Layer 6 of a small transformer language model trained on English Wikipedia (10 layers, counted from 0, width 128). Numbers have three digits each and are written without spaces.
A neuron's activation on a vector x is SiLU(gate . x) times (in . x), where the dot is the dot product.

Input weights of the MLP neurons that the questions are about. A number n stands for (n - 500) times 0.00071.
n18 gate: 358427664344528601601415459530580263642489500397519348489567658550394413557710430613464428469492666607650496248604590566489313672602186468523481422719541402257410504265568650875301602598445300254675589338635412314551233346424668394763669665654512604484586496634488544335340545365363580426434339582519406425496413500682541270382712477489417468560633586597392374421408512631534269580448
n26 gate: 774404647281822564474449566429588893500363306521463375467520779538560566562433610500795541466461633527328446345588624286447410651311636600492417602025407591521706467112281447257496516539474453561457302409587575679496413504496704620424562606558294538110513655423521674603517508291556612370517471504318487604649417512647240662583456600521459452484386533538415634370445500588105543705418
n38 gate: 415441547633566125365604307375282439318456500419712421439579548533644328289456290661389610641561727586470415466559337587565695485565639213496537718553568447408535409660562551383552627538485519802707370420504496842466700493551385379620209348554568567464485482690511446428415471298534555604370344576423764332601518605599405489537419478697493611500562572590732563630545549422504447452504
n50 gate: 643238608410622223496469561401610127272340516366601418744552574569397462492496399565440424612655565615504354746269551394579545488437543620458515578520411393561620515531359394776561447370594500293628729432520542657641404392546586378442538443719591636607132450472716680346385602436437572507709550609557500460625257447774595508623456680549477397174605301554535512376515449604301453542571
n68 gate: 562843572640565378487550508561441432583488359553629272423347325595453336463327303426393586694679544465608752568591479327301431434632575406622602697437668564599453277309300439700562565563314250466513791496401566295327277608439279669592549539500441579549559686521396384544562703403597565805583678512557559470690675646645386648582755381504246752399309617275558628650890525492525420372605
n75 gate: 301591412400565538676592370566598488753484700508395532782781367397517435415632584516680345397585509720508574262637230504285443624275404406593475152517400402521609646500545581491323743420542665282504433398599285504546268583594351407680569565378517699628328715551479654621627674540445676633621297436802496577362256423602484728504370619300668560633539605621392689436201374434332513508339
n77 gate: 389476528508590694603459648520810563455399800297532571468599533439149625910642566351462637687614560568557581471492629708816596524579632217428540364587535274435608440389580392655569304600567513627327488472398378783521657520568532658603604813484508730561459541646488572492439472655279548460529553730540542429436540308677480488338581382488456349563496695525150411567447450181549358488222
n78 gate: 303524387585298626569540492484344341396615480345512693465492504412467460602400395330413591292426243474592444393504459524633383600750366397363567439292384533464504555653607547668544563259312709682218424665313288278402608492532500553354378487331619416714695336582480533817262363496676662376729744547445655339454681610673539414643579472539480434372794297460456687603327549600444398788364
n81 gate: 496442599511527474379485742504366724489313817406652493560458683341597310486431559461526468547388462483300424429554604430511574489593441706397425438441475384478308475347346625542522500433585418560455595475579460583341459693582616226434479473393545434729599674485500598631428397288063324493496456609121430298625332546590507393619735464364496336518393620602376579688453537394597441431574
n86 gate: 685503513411375576469562497473600437541514384395460628434573287368399577607653528366391756639739608338387425370469382490573337422549552331537493324486579542574429343479493650557768136423893399496620510450546418514545419514409474490514517521583479702347597459598336581440331560361552493526558381543587587486660423550472420753344550354638409514543579527411534598620442379592733413643500
n127 gate: 547539395109312582555477633546537320449377558512639444651383414319401293660492720511592450783516259525849724440488361235451572376496590259644665445563571735558368572551569565655353325627457528624464687511444523488626540562435602377414538423652607566463614508587531528746427747523373354481488620568401397691407416496492530551527723523550630624398622776668437766356290575504408294454361
n130 gate: 515541377468390364326492580400274446493674560615536536384525459582374596427389304323724515388462327455731441535466534435518384407573557539671482338679583450663489453650603745508348507412527416296488448500291545544496380384408294690557427747263561519548587247603444504791555434471622312442717351471405500408399544650519815527567609633427544504344351358534504730473623534414115523265453
n154 gate: 362386463478436546589377451417456474504455316310511452224467527523441519267428353436666462656602327678469622398225391807320567179684867405545526566317456673394421511458677429347397541547500269528417519586290420508554718734477574348353650472335641584508450344246531540493269590485512670637554443526391387343636417410181369461549396663556481232485516295562515454567511605481473597573589
n160 gate: 388588446477424642504714555603439581372615528520430485410772605544488528386556674429533508424574230750480492525480590692089410564406532579602492451573349373361572559303386316694424449733227410674355492551305240448480417612232438807197638412461644536496500612824432405453690359430696441461331576788583260554333547681541457439679609623587445521698605414556682412401500463556329329420496
n200 gate: 528420601613746414541577646615660710387520464400598543826582362408364520615528341635546687420840572309347520471371377459291528576574333463437329272709407661552394610480325472407564334697709718749417686741604456636381233552540453516634484542197508322577488504665564513480600717661406289539472279426496308471450492520716508520724496376516516583297433571382248756608633675407488627476609
n203 gate: 416365507489685363485555170623604376504482496446493507414646537504388594608449637662386475390508535251588347346621429571332525182369356383632655556489595320681293607673471339435726314593418433617398463442348555616623716537666358481441529223475597621520574361354540428671609335578481608589368727400529533365565561586349651444395477460612583579703630756268448449557595515408591496438546
n233 gate: 576500467573588385580313656620432354371365363320133533515650538553407605593365496466837507504465440549466413640511519635526637534380573336544369316446555329549422533405515559460485556678485585555461869578512277470346547564791621396660715345593686246730565508388610347356534441489531511427530462364265523465429615455387559481594334357548235492430448474256431534590542581333688589870504
n255 gate: 404508404408516350303650384519449566481609355481600313775703389534582308448599650447512564793390608660496481363500418450422474443570523764552391508570334645428615507378523642380325381434589387276397473702630637372686196531545592523488665448328360596349716671383447796541526563596609365308680386607384589386444714683696515609500715485575402276452660515419419386425607450321644251500548
n296 gate: 624438515436512461660484375569581537624573434715451266771287438427504447534439469291448523662548476568647292456523591382813496708686219404757553418531321567569533602430553481390450489457630579564512325709276654565720484589462448445484879695379437543595336642421600428217611625489638332403554631628287649119569527458540436425481500558656431524256439395380535615376457449512420441427301
n18 in: 616876373470257477481589689492650318635580531615754519504425368630480310247630488568623652657813589450365569437665524433489267588563473528455405259449322472523812643550276296549554598555469476488460512474364270435535600739523515594582357577579346542582621550602658496526443771586512511683546292459417465421416519425464564711466412320330515330691625463488500534373323636596435665250582
n26 in: 348626602609530422414624476322563582475580493619377710503517500556550535507581472514358573570482671346366395247627507518634527711298262722452361529514514348455238624645535476459661479540557529489631274462635623622335493567216397374482469670576421549654532437468296507414294538493443413575489570514514564811463348804551528346591640469569545460397445462422326605660574500264552364472295
n38 in: 597619571478350278660457651450346474535668651347743485613582442446413626420454469394233177481643727557396504385535406520689413677421329369511371414425600536657460598732462213492719659551441740381719403545612569561300532458576395650741629184443299442442531423279458424523531451466724428451562346537496500464548443655234432586768347454439706675332427515558558327679512395373561441596459
n50 in: 397178563456424446427489355361698654713523405428485445393412542519531485418504224200614286527301400606356375480549624415333756511539596347351324692465383340391561433340414493464485530376318570351657378481441481459454433416283375345680325388504512511662677655589534559444395318567581628537775568430332542434147646425684522206410298530739459449500615393412600496449565500660481651511448
n68 in: 730399442398579310839708651247226500398526621448358692562602610571604556378631318389543474594546393458575448233350377730548489676608268527621522542481322515552542327523407452393365614439527427589776443714465380686381543440604584469496625575688654530673595328592692422496381393518462522536474590478681630500826622268485747439537316496552441361467610471379553623356530416432530377631540
n75 in: 678751424576582416717691593124512281665439504471420623512572645590289488301492663467662687121785574723380689593661361500314488306453525560670467546765492555623481678496480597513397241492672504602479512638401488475542526479500616159471427266540369682482324541437401705363537472468357541424703620420846282483534407443385411613500677459301476479476496596616408693253438554686475231389432
n77 in: 650563538397483241612480427691373546358539532258420246481450591379520177430253269364569449555289459592354618585453669360458208492306464716704547755552451706508626673480690550715496485428424629508516536674316484301412533484686347580679257090531375425588412598435701643604640627389717492626583551385484528407422469674626438408625414512519551484546323577520476547691650484713379616543542
n78 in: 467362213649786246323463579364408355451484386339610672429327488310309744504770762836454264480567556470443423571508401657635642439633467408686488352211473717468508587724440528304342373653430757521508435528492281749285538537488476711705584521579525382539385334434528529647420460476574796528850634606572451579568424560391436463254559476460508366425534634471598460358500381342633517358547
n81 in: 459481609267579454409708695560636576368805659384646511599391243721515519626541314511664370564446425675402597442414473416412518605542473337467303462446598519239691456428500670591095393373385658644660579559441639388404531443563438446375459342603469300552679376427365442504448445280381392551474429610374458245398526327395467665433669451622719566277457548458663369473515477451560646290376
n86 in: 466402562461457660671480467387737617669497544523585419415281510477641580633336507633668470500562809396621460618352273507543549379341476549625433520583366569597583546564560282645413728559435590813699253520500423530335472426696539486476354603470586588633626742455412528428681411474682726595378503497523551524458530444483573510567669470427350681451535612541452483319493613429570472493493
n127 in: 634220573342716280593289496463452245399525731363533242745447521371474450607429678273383554592371800180713542435592573543459565379629331448488397436611270491620330402563582611614354311496560222560678647467344600359598548492582415453551488562295723399594445404444387214618384381606406050394429651268463564156701549262591488283351373562467521690553539512529475408552580479408483385588451
n130 in: 381500489298480451598567617507571532351485526574413321431522429704409401679419696390338408366492218479515278485816416451617293481267827565409423451629611561559440529448489671527674347667659317419373343559419530437314577470522298641752485531646523407508481314599578523449629361544621618583616522529595545374484496686316482473223601544397570600529687721459402315239336545489574530619280
n154 in: 744183439599380611317480554574630356528527595442340568420439322535404581817445611376736248383355603558630641669555280532558538582456671500631562568404735476632378592646554612504500450616596580459581453384370441321628569355527489420758604537596456165466484531560402748615597381477624519618579378508268460476635373073423523560812652449504500290492447592646322379439642464476628760433393
n160 in: 534329489220488627519684631745623658580568240655433452489548443204364492564617731410472293367359424507412496433588714748507496515477558535578538504527581582538751604427474396696375590453659383480626454627682321319423721603361496519327623532306586645427322694430443476533511590585438594585362287459534450543198264631571373275587405640530617665629628607607442625583611473542217477337382
n200 in: 513513741483481680662299548487563706567500714756427693400461487412586373579407307531233268447249743388655584568536378450691708416677464422639715361382324422562550457674513430393522774187455495592449594421518509504636274633627491346500382327717245585519747637627571610504452604266147360616518589440203297619403456535555592721500213262640500313276565647406513650867674644678421631292216
n203 in: 492321370193448566322458515591420655473466769568344415470530665717320432451413573391227402450677540479309363598439601271440314218574465567806553086597470610508342635488651571472595579598570379437381488553563462644434468473564393574712406231429488400643473511594691488560417455600691640559450240504526314473472669376484417601557703405485285406615728467615592416551577407630625535325418
n233 in: 527442660429739418574492557637515459454272682069575467493642430584551409458359667705520489584603674629581531283454535390549496577465364417417458660524311543580696365527364398609466658696629276496536662307524389477477484662508563135488617363417606400640632508276404528481603564436508409530133692586534293658291655489532779492466540450735356468466456519407523511524492562307588641753306
n255 in: 663775409664671580324470677563428591496668360680372482254485553534681481556466656493617407492500178458591323620572488565566397523589477609386299580423544450104568374610459437433594378631608647586426409645351323339289422492730639358462370492718566485295492489473315496404702537368342511401549372544400396640185452626282515473448614665474630597412468570591694508438534316443328350319515
n296 in: 406449504325793699504559396877522576421679429449595606523351607320348651454695381624236430496431463379398453201280464604519511210327151565519236532612337536586648669516399515756535238460404428504484496199439441395192459504399447444528461446692468421659679621665402520500235408523472612530543422492427376552541539446411353588531402609573469387508603447777346461391472428583605724535412

Each question shows a token from some text and the vector x that enters the MLP there. A number n stands for (n - 500) times 0.011.

"inn": 464457518312410663505415602580531621730444622501550577551394623625522523552370465526479541471380502549361495480501541463496296595596484553478409569609629641662388468655512556713391625396503559409719574493341474546661517685586346566455417539483529455336534438437410455588450495467409215472517493596445396417529658572271454527475411668513418500581590387630552421501493452453414672408462
Which neuron fires most, and how strongly? n81, at about 1.7

" was": 568668484320466428567451457500473601449482558563425567444529587369417635463464426527500535566582586584293592418398538560529549704496616460636609447314488523405702275533599350586367303384458467390449429583434638392410413452525560635508362247482493348635536456510538346529474552445456538584400461505553499577649549609545595591427398500324473475489400550563478417530573465326544514527559
The neuron with the highest activation: n68

"av": 544511618501455560532393402549530560623453517630569477426536447470610581531536543427530697390334312435660399582514572607476388528675562619517464426498481643574581570548611582584661500410454407430519356679521452436491464494481562373464485649505606532470555409487496388614271502576331350373478481495427496638706386674495411471509540683433665486379446669397646293591421426545417422603386
The neuron with the highest activation: n130

"oc": 536565476505488607501565486473461499490543346602749541612335445515446535663429370607404578522627441677430544562571543497381338433637738575489383478458487404377486467688617412387555424604565437437649529548483470436657506471492562501540558515357604439535441331465407500553519503501464587487480351455330390683544587622422584423447633486355487497541494767343519309377314740654444552555524
The neuron with the highest activation: n130

" f": 604556437516309498661371440384621427563470388668477517473336456425371567667539530471498609515535504509430348527374451539407430517447393648410560410603674506541696496526620584400479437408432502536552267514566649517487381495377521476522406294396405401588601455597622407609567330516420442471563498516462527579652522433357620383498475415390446606334542459454544466733429534364455312607477
Which neuron fires most, and how strongly? n86, at about 0.53

"'s": 558453483333522491595617444543577484515436546661436414525551572431417480372368521476527612585427446487384507580391395565684568532506579469588479417511501351425691504528701337574651361493394624503525440448465548396328340485512635545459502159487549479485483473514508447413488343459507447447489503650465594541627412457466462404484412416393426485330509495489514487532477497214645492480509
The three highest activations, in order: n38, n77, n296

"3": 551404433415571692673428516354466590514588469576476457417453575486695495531550503606556469403527620501622398372586706462508501500427479389380517543586560549695692503483504388661593451516562428623596648477469555427598470415566489609473295285485545589487446523481586544442617451679483602445639451624591481596603512601419526641496609622368542463496520473547491599355590531335629662688484
The neuron with the highest activation: n81

" March": 379345540510441577631423508339450443570494487528465633683434540588600522451330754442530551483499704660364207438550627569536569493572561605335463467457727538454543462452673431541482560467637416355380559464541444435533408497572481637330382402375506500570434356515507577372472478566520395367478433514445478447694493485460543536474483540456477790674593490523444358435481579389464618609479
The neuron with the highest activation: n200

"h": 493543574377442641625438496358364539434706391713600498351562530369508361400566363452343581534316435528466332390665578568465404433528530509524588397392468477628519453420530428611542549441552440561548507560486565465500275626585552563694521352454675387551532570477722428532629578475501500470419359547523433521637336491455418554627531508461425623475357386447718403450404415340570485427444
The two highest activations, in order: n68, n160

"inc": 472548512506574640692585672716551439633363520390410545586548347541575394736383557459601514477594650640393566588506490416529434394567490516339338474509594652401475600622599661586497521350627525300738538548366429518635419570449357361456437477567478481511434375579514634563594568524521514586669615515514540540688499453602484529487560564587549379604658569445703462384533497410482503419556
The neuron with the highest activation: n75

" A": 395564593470458588657426498446513589432555480575663577452500518439668597474568535445668671469534644377460431562467544336638535487514566631481596640535418560381624557567571420421482309462521478536460499540441662462331398588401446310447302383454429573550431551641574426415565545501449532413741571619511597633607580454500547449465535345424543473623542593473585374609474301277577512381670
The neuron with the highest activation: n255

" win": 508336428355473601576580654429675593384597325572390526560438533510358554498454538488471509535390634765422323631569548571410568531333584716433334411342629578643652490547462628431569472414562409581600501420383698500638401385541430501417485394481595386473463413570489527230517588435517511507438545505534509443547381556390598523437503405470245537424549461520544554531580481332488518454521
The three highest activations, in order: n26, n86, n18

" without": 449377458534446539625530556528492536472462541656548527454475477486374540567487458389534545517499569510402586506432638492447569502411636548646512435392517489600666377541534408474427399321512419416474589602468567525563456429425488522451298081427439573620568536638423462449611480482530476472419540561394435655552600498552442507368501549430483499550391421492408430535453465321534683477502
The neuron with the highest activation: n77

"ect": 535488445334545551460661352403656611407445567325525498657501581642444711518364364482389662553470443475365371433626486476330537466520452359353467578476634687532479544541462417486514664368455553537624515396494574462562381530602640641534447385403546427540573353548366509430602475506513611603628370339391259579476484609498489460455383418346393547558538560529413427581411548584475652618381
The neuron with the highest activation: n200

"ing": 646400445356510605604327443420548501443544413526620585562515554569577635499607356528293568547615579620451442417532512571492548524503611436547506450422522631607686419561526349588533312438567556600565507493359675398617431533519551615506475292464550398600475569647563388382602491502390490570400361519391509565576334518481469521366575556344416572535539448741636520365619428381558705422364
The neuron with the highest activation: n296

" met": 515304521450419629463442576532562774478649522455533470391626347523561557711417519388360686591501654602424400478446536495570419523354517592499415370426500635483641494535376461435579634575525385595632596468572539342395385388523465677417321363604499558639465469636560415486472529453580479451391582524427545494603495447319581493353365541452421539559346636533456258510385655519478461467653
Which neuron fires most, and how strongly? n86, at about 1.6

" team": 489400592482382720527503391444573549476570447604500614477246461521413590459534607420365590522355589578392432588550527511393648448435600613564421438376690582565825457622558535418494355420588472568541617588303520465586383567373340389400551243527516541548566447510538474388562477567536490533493494569563589608580479458560624517564508510472531563502507490405525569633643342382491590426569
The neuron with the highest activation: n233

" ": 457395551615449487780418464590375545584517523640500409483411447542361519430535444479598620459495703425427517560396690483604571455322614599560474506521513496495550488487714423436430420474491570506558458591542581569591514596450526417334385304349478599578633513642392359533687375464382527479462383503491483651580610557475729485496533603386433451544502556618561498504474430274413540527498
Which neuron fires most, and how strongly? n78, at about 0.42

" road": 520390559421384647468466467425520686530537433481482525493328345520495570494433521547433558583318732536406334394579511525475623431624485709547293493407698511618652407525660515512513353578654266503590530594471568572653475568380407628474423285519463448655498376518495401403533504461558580555577505560559574601484433453432495454569525463527500614555581487518579562598618398241576497419499
The neuron with the highest activation: n86

"et": 620550529262493629480500383518600344571617373407542611537626580524464445521521395401394401672396580645404532657410581594323613447472556434535474430478616536472415598439522447524431388477530533478704489635446485378605391434413552512445410380477558583494456532447717320356720365608585530573462495568579398682621359300418559542429497570477452595328522694478380550443396538534475377540434
The neuron with the highest activation: n75

" The": 489434626508460544593558444546553526490477537492591499421447470436414430532489449446589588611544544464536616537462548494702565382399573593496474634570476562594642467479713399489499345355481380441407546557601493558554398487467577446416410132432412586546525526530511350441616435420522449363601569603484504687590562417486586476420467604434474428568492438536534410639417386271483546490600
The neuron with the highest activation: n77

" ind": 353505516443617573605450474425636484625505537644618450489378576576388599536714428357458603401531676362390527479678559521623506620445567518397442518453558583591683466514584360476486395553441371609569426626491431517630343487317610626521395525505464498592481298714559516620616400549282525525444516619563497671518590393456605519370625508404402373370439592586511315542483479446511405374649
Which neuron fires most, and how strongly? n18, at about 1.6

",": 554422489466388404571497474489525499447658515534580518390532534523571615480440564464437612695554621387329502492557647498651558448420664546592523430510521436480566448553692399481512302498410643448536560522314561544505383410485648578435375155516559568596706457505470428464532515561528546429424553618513419550510413454428617519358398488424550446579450564644501463556618567404525479341473
The three highest activations, in order: n203, n77, n38

"s": 568460504391453687591540444301479469461538443716690401466506548542397596417410465420440475598418590665343551628523467465417454407476576556403424427413470526593468469568517218500655375378509513529625398545338507451409435526409473453454447226436541394593416386586472401412614373599406639521318504613513500563682475564637482423508390545418521477436499482599566589449488378489496510491332
The three highest activations, in order: n50, n38, n160

" Pre": 560504524480492521728420596600627503528578425509605429558445460473483467383599599488515618448425625404307415625502482373511462592589654706566481371481571464481562545555507449534340416479474203585444459546569701420565330433352474261427429457597349374631476463556442505459661477479378597434517494473435555597589450582530575521485521439468765410632693465321587401467665414269373434436527
The three highest activations, in order: n255, n81, n26

" |": 559450628506401573529523447456533543552570526435561465431392490597485591314501496357411518528568447427390521488510594490608380590522546669502513434430592394421599444475618502547486450551409573470564458536412568613429475456505543556494448037492454505615520530611467430463486567575469471454463422572501492631521368555404616548395442464393531555436389462513557428532493468414529416593520
The neuron with the highest activation: n127

"A": 401364466458448557563571566425411442602565391534591739555470546206678588504526666505577483308507456531386351451510539527595345306509543569574412533430529668464568485573413488717542544483459634681566520462442502452553494597465360443433465306572465555447463682504640416494481408567558513391615475497556556564689527580363580511517451513357494478438513522482537438521571281382627608431565
The neuron with the highest activation: n78

" C": 427604484486392576573409515547468594581604478627521447574410460490574461658529321397441533482637779462418444434317587338566443557397568715390454589420587541417551603573491492546650420519609511537395481674416715515491401481426489367521296336443444580547472505538549437487605439454486412356688616611421549735575488452438554605438502443459617438498547579425561353553534415268389490428571
The neuron with the highest activation: n255

" the": 526405596479459497584580470467589514473462565491602411466422470427380467515514448421512564649469537460501596571495537450721555421417597561439524555580428506588705469464689449514398390408490383401420574555561542557512412518514544499477439105452404572567493509574497411505613414433491490385545557593486514701586578454482517478432467614441430458521461462606542391601421369253491612492602
The neuron with the highest activation: n77

" in": 573368433425539504713525489437563525517695499568431466578626385541461643439338655391459577569483607538502519466547453438540473655551703646648551432398598464602740403542539449510395463314353479467573473609359525590508486376544541475439422156454478545579520474503426462481477493513442539517590423482432405567608487657531467491447509457433444503400447459440491359477533549274431457516582
The neuron with the highest activation: n68

"raft": 467502486497417573421554468415470642466616308582520538462427432404467379531550586591482567245397530522540625584602579583421700580597477366590376530474476550541745570630731608717357464414472672526641496515539503565631510581463264432475603403589461408618361484549505410430656553506684508439422504491515570476632302442397613725599442582431468510455555496387549563461482433395472553451439
Which neuron fires most, and how strongly? n75, at about 1.2

" Ste": 528342543666489552652581500492555570565498635436615508449390527480526404485544590513596554467526528542309537577571571417455484538548483666609535467350688672415520528523437400595397288383291562631432464568559611484646276675384520442373295407479467504576570339482564299435594530580350436408401524726336549544340520450462499421468508537435660385573420466461465585565658418369405469480501
The two highest activations, in order: n81, n200

" Ad": 421606584554531664770545368448589580474512602395519459602469603535518566457569602388412488461518635456222575542532565468510489614569527548572497375473521642560553611512479272506548471588388371556592275701550505504502319512350553419470297531678494510576494406508522417535501505536420483448498502611501363714469489426362435436537413308535653443204373600438471347587580331442473546430609
The neuron with the highest activation: n200

" period": 593433501381523578577530454473447540590626309571463669609641480491437638360496453325514481602393723591400486542645538483363609456448584698521390545497581577511634475523627580471645448300560483464588328496494522416637475379413391647479364317565582347615497337417559438401641377725503570407510522574591501507649373503433539497405491472551498528452499542573458515516473555489400756552298
The neuron with the highest activation: n130

"ch": 415603664541403626548398449441436584419496652442385314399356445587534527668569401390448417494604452447520453622585454671470539416524321537310443460344324511507573561667387670751528472372580601503574530596534500407718283559643584621419352517568351563577601576513502440484593490511579689500538458466505552491495451467634385520441594520486575773414424533344552506413432460453697431503552
The neuron with the highest activation: n86

" with": 507354514565431493577524502491460524465457584521559440411486487489337519495459450418489566591549589496438613497446652446524568494415607608626559473456428492591614353484536483536419425381473453445416555660486570538572430468456477521413363074455390561598564492601400386509598507460480467428444566591434490653562600525486462477387430595382462491538441401478471332597481427327476603482550
Which neuron fires most, and how strongly? n77, at about 0.44

"L": 383480440423402511472364535398504272636453569482468709358443691298569499552560614576534537394456386496395354342550544554568459340500436675601451511390725630582605475544481595803491556589472752594593526593364444570509505638464326539471450399557514426436570516559546364480511454405543455343546449536501524600645544529403575549531396611462486460542483514477585611475572283460591477356498
The neuron with the highest activation: n78

"8": 612497425513599471717278390386546508509457442567606707581457538397616419495527494479524532579590443628461382398507678490372567514529638525588505577557410448541672528383593357462816525515456716495544466520372562436617512425458545467615382326550502443597541429508592421614520449320506615522301489541481230481599573420456611581497570687480460602511486660465475389495635560431559642463453
The three highest activations, in order: n203, n38, n233

" a": 472427517508393433568633523527511510455518563538660433498385506515453448488682484468513617635615542444531658620431596470579565443455547471507622497520394539484802527529693384417386359357532503416505632495542616501512351511460515434541406172387473579638598486644481445477483489438466551393610497558596493619640619419443451485417609483441481481601481476589475486580382387252533545514656
Which neuron fires most, and how strongly? n77, at about 0.62

" p": 503590442396394456494436480458455495472526548660446358403253478442666425643547492462418536552501505444568308441309554716479459454424405653334581564474480505681694585528522427459479597475567408455554524694594613500545293408573508524443345458471414448577550413607498463491553319438437610454591446696472311557706455612390579664456615564489593486406641513343603492516509266399562560414581
The neuron with the highest activation: n255